Layer 3 of a small transformer language model trained on English Wikipedia (12 layers, counted from 0, width 64). Numbers have three digits each and are written without spaces.
A neuron's activation on a vector x is GELU(gate . x) times (in . x), where the dot is the dot product.

Input weights of the MLP neurons that the questions are about. A number n stands for (n - 500) times 0.0045.
n0 gate: 474621398533465337488499714500542443442420466476526360244428583432491361515374484461568333537477251382447710630334624502515496540505429442591446440476441528467686578476691381552390421652504538
n3 gate: 518569490614561722520467625579424643502362485619567592561376444492579298540339508426388445469344490640582380610458545389393411558568432466576422543534414383406493372493519599566319527496529512
n10 gate: 607492580486499530357379291380427478620526594218471508545518552556454463466363435581500634525550576579525474522708561517568515469248570451461474437561515503508538530417801526400312469569544715
n25 gate: 574541415478519604608438531528586546400473631546558525385577600453428611504568451387310548461406554490562496412477282425417603535579442461348594692580524201492660515351695493676578505375586569
n42 gate: 321649601362578424493489404550454681503579573573472390523467555723403426533471279374424529492450459527489556409410434338439429568401556474380395543557384425620494607434426723675548469546285606
n44 gate: 516528586746456408330704501470608378546410480311535623413402418421483465403469616521604579416428472503559425288342617486625527450351611533567440581461288413456551295387376451499567487433504699
n47 gate: 632475478705548446477379446607559415629446724620481373559561491400629383661484573566690565335595443247538531568587592498359579654556479426578454487527414379492492602684504534430541577354424493
n64 gate: 504581512519435566290425666577421497413463502678586601517518435526453544425687556528591632582520567686496470589468705426761436431455695491405501616343501379318461558490512453490601593667445445
n88 gate: 521622628506523454543427537565316323591601507697642459398356511564421519538558401584532597420452462560488447495679568470331388465604363392520527483530699544471461256475508501681607454630410702
n92 gate: 361570548502506330601484541592604457495500488467649650510395506505541388432526311665436320715465541286566460574326618365685562423615313651442503409610576563382490608464594694611507421467429480
n97 gate: 419468393544526377315715287381548609506540441574509529442572387649545584482448616485645494233572522425593605416556518368636557710589522513420407431468397423522578429539631453560512440505321488
n110 gate: 546689447478582590477605552319504408557510355600508375528411385512721367430516635438607556655487382584582491364482525486424613590428549341570524470571552383222486365473662425380445530542628478
n112 gate: 379668542565508510405329528597531587487686324634592519630622433515581627704495558496451474592541526552588546614453518494702652698606509574393356408354524432415471430328498380643673631565413550
n113 gate: 613613442547379551554545427596681467429498501442504459637576419525563468363458531555397368485530371497578417457540510537453522437428604666403385663511552313416470261394537417460697516599683647
n122 gate: 330614357352478649456378399712397524516631367495598495484511374545388492541355489512406577463549359637530405534436509619418625499436578380436402773591443494487369567365523497470617513514479548
n124 gate: 442511503516530644556612441370469347520507565423533482590545398413425397378324261636363485471656512553460508463731428504496413551454423384424512492426680505426451640413600651770479397413341523
n125 gate: 504592541622555584620597494505521442529473453417493435553304525444516422538403612426607393624424569609384391655497539418461678643507259578553384384597382618567580466439686466496287549438428598
n128 gate: 478549531516444630571607516434493504477530474409263315578488472438406567558427539745415544458591327525480474504555548470428663536220309282549539314361533404571570512490614426505425601571459488
n133 gate: 333551559524616513566540616701450487709612508425400421528452384483432495609397581471593540375672373431387479582505627612452480557260449582433424591344611400629670416386583428488519522414374417
n139 gate: 609437257342428588556540435394460605270561529387429533544532472560423521438471680349515596352617594536293504559372483770576562562390469498559430616650497380545591486486635562506635435589556589
n144 gate: 490581432470620593253475338506529433536558599617502560378663444668712484384355449577445527544528553461540372467449485448631618481498346435585366671572677467539607539526487431461542551232510381
n145 gate: 475579388590539675317533619569399418519612637455424658429544560500530625680339307492552533414459563281396530552459682547558579545586479584478593634432614581532527271509502486473615702542527339
n156 gate: 237438536545608479179447495398358628522440723370463552337426422612340556387527601579557452464637388621355426570593503386389624438472431438492397358483485494453718480545388413504418729539542507
n157 gate: 434504499550403460529577425333498402454326380377516445464436515566397476392640385632236613486511530643587470562385329516544405510671463386495569501485513530366440457422562645639681565568481516
n158 gate: 446606403430463628536548540517541465546384406677379556467626434550516494325684454418646536599467484697470461721713460412356476472401572419494345718457576527485515422589612430685428578460558465
n162 gate: 422688610569575537390642565471390428509654464534513463396573630569487442423464597598396428597508344455628680582538478419442567482406296516334679317518594629422461346543522558526420543405570396
n164 gate: 558677526528672567541331614503265420566588597506527346598465440647473296513502543521360474259556671599405698384545432300474464597507464424543447431456532342479548514373289622654644345564568551
n171 gate: 305374564349498550601562517406535579247488411460470479520657514478577355645474535543322644592370504491545457508671471483548532521445312495300497375608417427434472488455497618485622438345394410
n173 gate: 419512445516583576568714546545586314461522568587427340333564493742379564460615524663563431678474538506554626352616438526472534446449387564456443659443600435562616629468631557526507395447405464
n175 gate: 500659525326382403369523491675454599439703502562540480510550554584541432413708531458652596471337365216399461439451422366535446454529512521349614385702481462612492473551474451550461574510697500
n179 gate: 353452500589465618496325464473506480474499437401464541446369520407807406552361499419444450534346278464439383497408699588402680461388304508542270647476415535489482545353498473296443454568559499
n185 gate: 546505595406557495655691460460426454282512364231269568352476672603377510686448335416458554433388540559311562483435374495482547390449363417561602460604454427530501440502571326500545539452389508
n0 in: 620290383400382621463596452463570575559548628416505390583535482548780573461670609795520500399539484640460431418516374440817355366408519526459580627438507460536378510537612485325478452464532344
n3 in: 459569407604587444480549365511417588553446374574661349491359651448630531595628545359402519543499389402543562636476388583605451524626580393711469425642678510460527652693466313444524566364493408
n10 in: 536569540372396298609346429459338521262556455628451613436432340420452620251594428366566364587667618486464494592476604402439530617406543491335337467511448438723570477530384435677511423426452350
n25 in: 471342722735365471360708589476309555323588483618618452362471496504636566502601595544481410448527475670519616631482347616444545514435396502580497779608453574536723445405444347497383423489562295
n42 in: 719569424567342515308448452444425568320562506585565613475578678339499610438523625499441462529360537471598541492412450486567425512664508748672430546578600587476476300607708540482330515545655313
n44 in: 628679691524501584558532357403366625528461455626358532481428460582401390524620479554391532359399545547639516544420574487571355725599490563498484259375570411551291549508341624742576689653388483
n47 in: 525600536688378543355412562474543549596264619419692387585449433519579429426340497490460365720618535477368391580343538556441455586678437385330391786570410450491534525666475314593582262463662462
n64 in: 618514458506370693437534573663272561357388503451335608649379518505539469395567464327413623606389585541673447523502587318437572383608534443530368766554665478458592436572485377533475635520531601
n88 in: 594487495342514379455419496493406570496397548313405382374443491402541590557443484442409394461441438529762400431657558524500640545564318262649448606533443540431402613499568632479534478419476354
n92 in: 256481663462503336495580459542495558284487497496684598511446622480506578340473621672491380509666550513471451531447381463717567585402210475311497494416443391410435552474577638507589449643429457
n97 in: 566457441427517562557360701398463354575519515395267363474419677390524530384664363507455404539600507565548449701428325404569449399570610597564503437490687589462461340541413522640483590281487450
n110 in: 467362544499543630390561599497408531436601601451503463464656734533433440585456514247568493414472523471388761471494297495558540540749428383427476660298423413501540535466402547711298500543725361
n112 in: 512385494623569582498792521323711554427637393485486309676552692431491511448632444502512532329456284523760487420632449434673397572502537524535559423601435600460573714492634518612539562602548576
n113 in: 542566521495392406528378434521396487405518454545500612575696464497492558472432572554567379341433439555488374538683605712462432421582418461974485362556526333343401605368405327534556500360520599
n122 in: 696516440344478347367327669594522558446469609475453502644624373568608499321314475563660489603496449441437498531479461522533337555430394623601476400511690556520499448457534581594512271403490495
n124 in: 340501493323614435515685446494438386380452482528378609407334562502427430386435371475334493554495369447443473577629619633524630649568541256536587543458637421718293574650608385467491346371424506
n125 in: 533479565505533357399612535481263395446673321511495474457451627406629403546353688585549481386354499598539391495481469501688648602606428563631399455208465674579394445494556434464428598502520497
n128 in: 411727478731633397528518431539556491466388574564517618570312615486374494420363531217481475422444465385577511488434638510645689578348403558413492382379361594604501574611475437630547544704480531
n133 in: 511668309370543507462481646671457531606599576514735547288431281695465583578568779432469517402448411479460603583551480590486548447416601514551516520598583472606590419567465523525554492647530526
n139 in: 402422337624452508442607424434358562498516303298571433453368535479481587450397592407497364491668495513272366639646432614594389573557416679858373517453589626365438560513623361365484615553624596
n144 in: 623562349559445537622472536629413470634458557527591319453515692474388480444557390506484588581227453367489468511414559515699506615705567563523424337502458743558430441457613295566659533325670274
n145 in: 466626450533542440272434400566362405380417468369442727410583550582317560620505338317430681421597675362482492649462602489494452464632416612587450671502418572534563628642544596592437653575491491
n156 in: 259488501455323558608517511404326233421430552570521696568387416451421458654400471470483574480596411477453464529410451240523650427421307283405618483568457577402440588368398244519673633468577655
n157 in: 619630608503627400431562397422474386484488637454515589600581379495459641339439480627453468608452623679606429615667512513495533389533539442526660635458456577429585538409429700429731495545496485
n158 in: 497623434858242466659497678322582528487492637440443469440538349534539668674310494554595303607495409346432375488362500548488571427752535437261525464412380434590450447615444515558581531562426536
n162 in: 524399377501447426431664522503424555496376598569346588429628514347469589470459588651420376512778548595430491567448518280555467609417420424410424502450533483576532640802553404462504563484443467
n164 in: 489268473659346488450537522413481479691440340584798516336520619472547592301473530409373453488603261539778366523564386567477421484496428559370454583419582479397308450606627366489431633495584485
n171 in: 623498541522515266472491483397557422414443245584631568571619525256434695576578587549439324410419567657416443281475450485518418411435657477535498679612514373600506566430425572571643579565486393
n173 in: 578521568416461290449510476575545545704280526385239508340343597478385535438559415743509550502453475593502477392247539273429499538690587567587491486591524517516335523444557375744541565555325593
n175 in: 697487414535475583621519591332579436551551423558525563552542593534563497557515341580313467440591608316254555541514631413555563491611356639532521515590544735613530336401590663600455478519565353
n179 in: 531467508576474653458577587593652491555485561748481413561450674533446410609607536657454777425658714596476729493581435573585620670319484563521703488449799490477420316586382553557534518550483435
n185 in: 618290417537531528531555363421589530432441306591419563334534442548341529570571421513581698671254565425694428492526428549419568388431504349415524517605677556393543439547472459608426482372438577

Each question shows a token from some text and the vector x that enters the MLP there. A number n stands for (n - 500) times 0.0094.

"on": 528567717394372580487640378324559394562365454702611542501444403486445654699398417470583581540587477543515589478544483519371596530543614431517423458469687584517458672493479498431331425628519483
Which neuron fires most, and how strongly? n124, at about 14

"s": 506482606482408473533443439732589546591517613625523579525592456495383640590405467455518377429526494528565421485370606467508376337618508535505589529343490631675358474446417549480451333620644296
The neuron with the highest activation: n145

"er": 597477386283304478465465446573378461577558586712512563379604547468401444600481365316526413564553462566522479412447489306517413482605669441501360268444653442588434539325452418462516412502614481
The neuron with the highest activation: n42

"al ": 528524549357528470493558520474544560449576603478583470498496513490462566569493574408472515467509492514657503488395494484364510529496507480503579514416489957473454606540475473451503363585584458
The neuron with the highest activation: n122

"l": 583495580450519497569533479503468492395436667566468317439631423476477680433465432353497634527706490598630446429360380367550410470466580576538558458557499588450175413456531478436491297405514524
Which neuron fires most, and how strongly? n42, at about 4.8

"en": 560493621585436554535613444512511495435617465761668447546332620362622671553430753384457564571516496628568449457571526284569348530569541483546520341507561538634411658493508457513479409505505497
Which neuron fires most, and how strongly? n112, at about 26

"man": 500297557358481598511523421336503555562277522645670470415453573374518469477452497589615499550497446530566524479569474508556491390621605395411644264355532604688479575451259504483466387530509451
Which neuron fires most, and how strongly? n124, at about 5.8

"th ": 532409538307474475439580559386499500500513546495635486560540497516439492551507639381505526497424539518637475465473549575358466539479436449523504430435479905594459596524506405419458355484540445
The neuron with the highest activation: n125

"iv": 450348502349556580555473644438459510393538467498536436458442358491519591448270578567526489485533665664603572536378505478526514492546547619518513482582673485790545668557356520394522392597483454
Which neuron fires most, and how strongly? n122, at about 4.5

"of": 490385722446268566549500601491552539592423480503447570596499504416433705582452547387353509402621536503670379384354387443530523504489398582629569303457571476365568548429449399617540360546522571
Which three neurons fire most, strongest first? n112, n44, n128

"th": 402435587342238471587470461586464616487659527579632425543524508401356560429424710305504555596548513644504387472543525598398385512580467532549472441523661460534435548467570501412415527513759565
Which neuron fires most, and how strongly? n139, at about 38

". ": 491315705205518501466559563457540445426427451559526541611535563504489458529488507344451500390494639476666492542561453497397369486507574490640525460438512796590498593475397481475505407542600324
The neuron with the highest activation: n171

"ers": 573545479455436586563596627680609478514485631642627606449529557422491536595361512387526352473487492505631423516330554364577442405473483509430550608294558604622453563579445553511491389472516262
The neuron with the highest activation: n144

"es ": 522429533356515453465555567496537500351478542511596522500508417463484553528537592414432506467482586490639478430473570540423530540498476480459564370409517926533484631492482391447465348467564422
Which neuron fires most, and how strongly? n162, at about 1.3

"f": 474367646592265491464472533507560422617418456616522423627540453364515509603373632361470321406641520514556563466419524394479425565605555545643689485584653636439413633422511533489552374438568571
Which neuron fires most, and how strongly? n47, at about 13

"ic": 612513489575463620432600404592495428583430532586482464472569387439517699537393520280561484514461502634623439563376562458658325438499494518509546435454564658721382603495369527371422439654502370
The neuron with the highest activation: n145

"b": 566489707412335453643504435482617352572550433642587452518625390391522642663468458465368452464561544535453385452385478414421364492553479615553526324504657601617433456427301537345484525397489388
The neuron with the highest activation: n171

"in ": 554355480341533496486613520310463523568488496531622503605402510464463448516505586374571451474482639488710562458508466565313570560524537528523590412454425809575494584470504446391515423510497480
The neuron with the highest activation: n125

"i": 582453499425526453605512471593553407592478410612550384441459479603403514723369538219471389472534455539486431415337443424432393316621529466460579347591489498484498514405353530314517441554514300
Which neuron fires most, and how strongly? n3, at about 3.3

"ation ": 538381478339543498474567616505559489414596569508633514540502453467475554593539589421459536458441508557605486483426477529399479506542490472438590476397501910558483601480392382451503380489614391
The two highest activations, in order: n175, n173

"z": 647440461479421522511376387599485525373653545429472483417367469469366517583410619459598445574680583528523380583390418507511353532629793613364460459378510510567490535481464485342328395484670517
The two highest activations, in order: n10, n139

"p": 359335503430487476554469511432720445465444479393483454456532570501510457529437592448591517383606679562607542349476450407555561506556448662508637409469589666637452508568307522331515369493369498
The neuron with the highest activation: n97

"5": 506399532298464549585484692557596637487448520609602558534382662293562563518506600443442473575495572603625515407362422457485256390432542540579511465490658581571393544465393411552596396486596308
Which neuron fires most, and how strongly? n3, at about 5.5

"t": 496429559520320403472502461413487571522557328620504473635481481447585639680449762376639553483677509572520468383537496409424347459572578535540507440506678521601237541439568501395440528480683416
Which neuron fires most, and how strongly? n112, at about 3.4

"n ": 575452577296469449436498542485597449442541549540601557555499461515478518568482634429400516466493521552656498482431502534348500548488483489536567461409498905516491560458442401436477373478569376
The neuron with the highest activation: n122

"ec": 550406549631505576590624493592513473530597503566418455352538348329608675578467705259572445546614560612634474444372411503581494448451369605473430526426502583572510553563295513456486391595657502
The two highest activations, in order: n125, n133

"an ": 581432562306484481484512566420541481445492540494586496562466476496456493564510665473453515463524492506654509501473565515318603574442485476525534390428527904460521605510422405426487378510547411
Which three neurons fire most, strongest first? n125, n128, n179

"per": 462375472370374438497566524382512572504599584664529531377489621529487496546401393446655391527555521545677572369475467418464458589628564460384632416330605666725535533419295576498624411503473521
The neuron with the highest activation: n97

"6": 477464555351471474670513552414593615554390585583583369474342504323562563565445560445561558538479596525508536289343425497452265470552527389603598500560612615566503602481454420427545345599615319
Which neuron fires most, and how strongly? n0, at about 6.5

"-": 596528685369355464507484514492544539550490705524518577523564425593535603529499653519453475514490539517533461495402599542323407434612655588548487466506583759513407595545471367341563353635383416
The neuron with the highest activation: n92

"tion": 538377441519395577541553484646487516654552540597558546467559490350483601596415478386483679492708552596567451531494526447607449412570576594545562623501648687527490555396539524452454388521677252
Which three neurons fire most, strongest first? n145, n144, n64

"el ": 555394539292474432482517531424535493431488493497566453552492533543509529546521584466500540476487492530626461433431530461358559554476505514554524412417536939507489624456440427460513347444558433
The two highest activations, in order: n92, n110

"and ": 431352521347454430491504527308519521544428503548622512545456592507437446546551551417544476471529551490593472441468562502276456465579486502441529444545488844603435554500462348447474339476462511
The neuron with the highest activation: n88

"am": 526399601455379632700599484465619644399297629650563496535490453373358473625401709525515572519652424509661403439545492617509477454446568521411486451489650515437525394349430477386495489431542488
The two highest activations, in order: n113, n25

"t ": 530436538308495466436553607486566490416522538496539526527510493484509513585553592409499530449455541529634491493438481499367506533511472518501544428414508939572512595471452376447534366467589412
The neuron with the highest activation: n175

"id": 611537513464386651469558500513525420531463447411623443494472555538477552550463566369583551524471365495578464390460417474408388465616541576560529241485629541595452554426473545456400370386630109
Which neuron fires most, and how strongly? n110, at about 11

"ation": 497342521567430565613571432674443494687432521448526583471539448442459615587380411400526555459584521688579504696563556475604492378658651569542474556443537619530453538395359505464493440601690292
Which neuron fires most, and how strongly? n145, at about 14

"n": 492557602370417553501531510623468365505540430581601495394407490575521468590289581408401407521585412587592476600444535388551313344615680556452443449469586640519313499524430601512449426569767456
The neuron with the highest activation: n164

"ro": 569506634464411339574424476324482601546421694693625517355379410534411577628431390438404654527449546489677300437589523564442536433568523479530547456408469520634466559621413434418401496437479554
The neuron with the highest activation: n88

"e ": 543407512272454439470514519475568507437524524542587521539492479487499511557542600445426567473499534556592468454430520549357543539490475500473543446431543940537500602489477379453483348503547425
The two highest activations, in order: n122, n179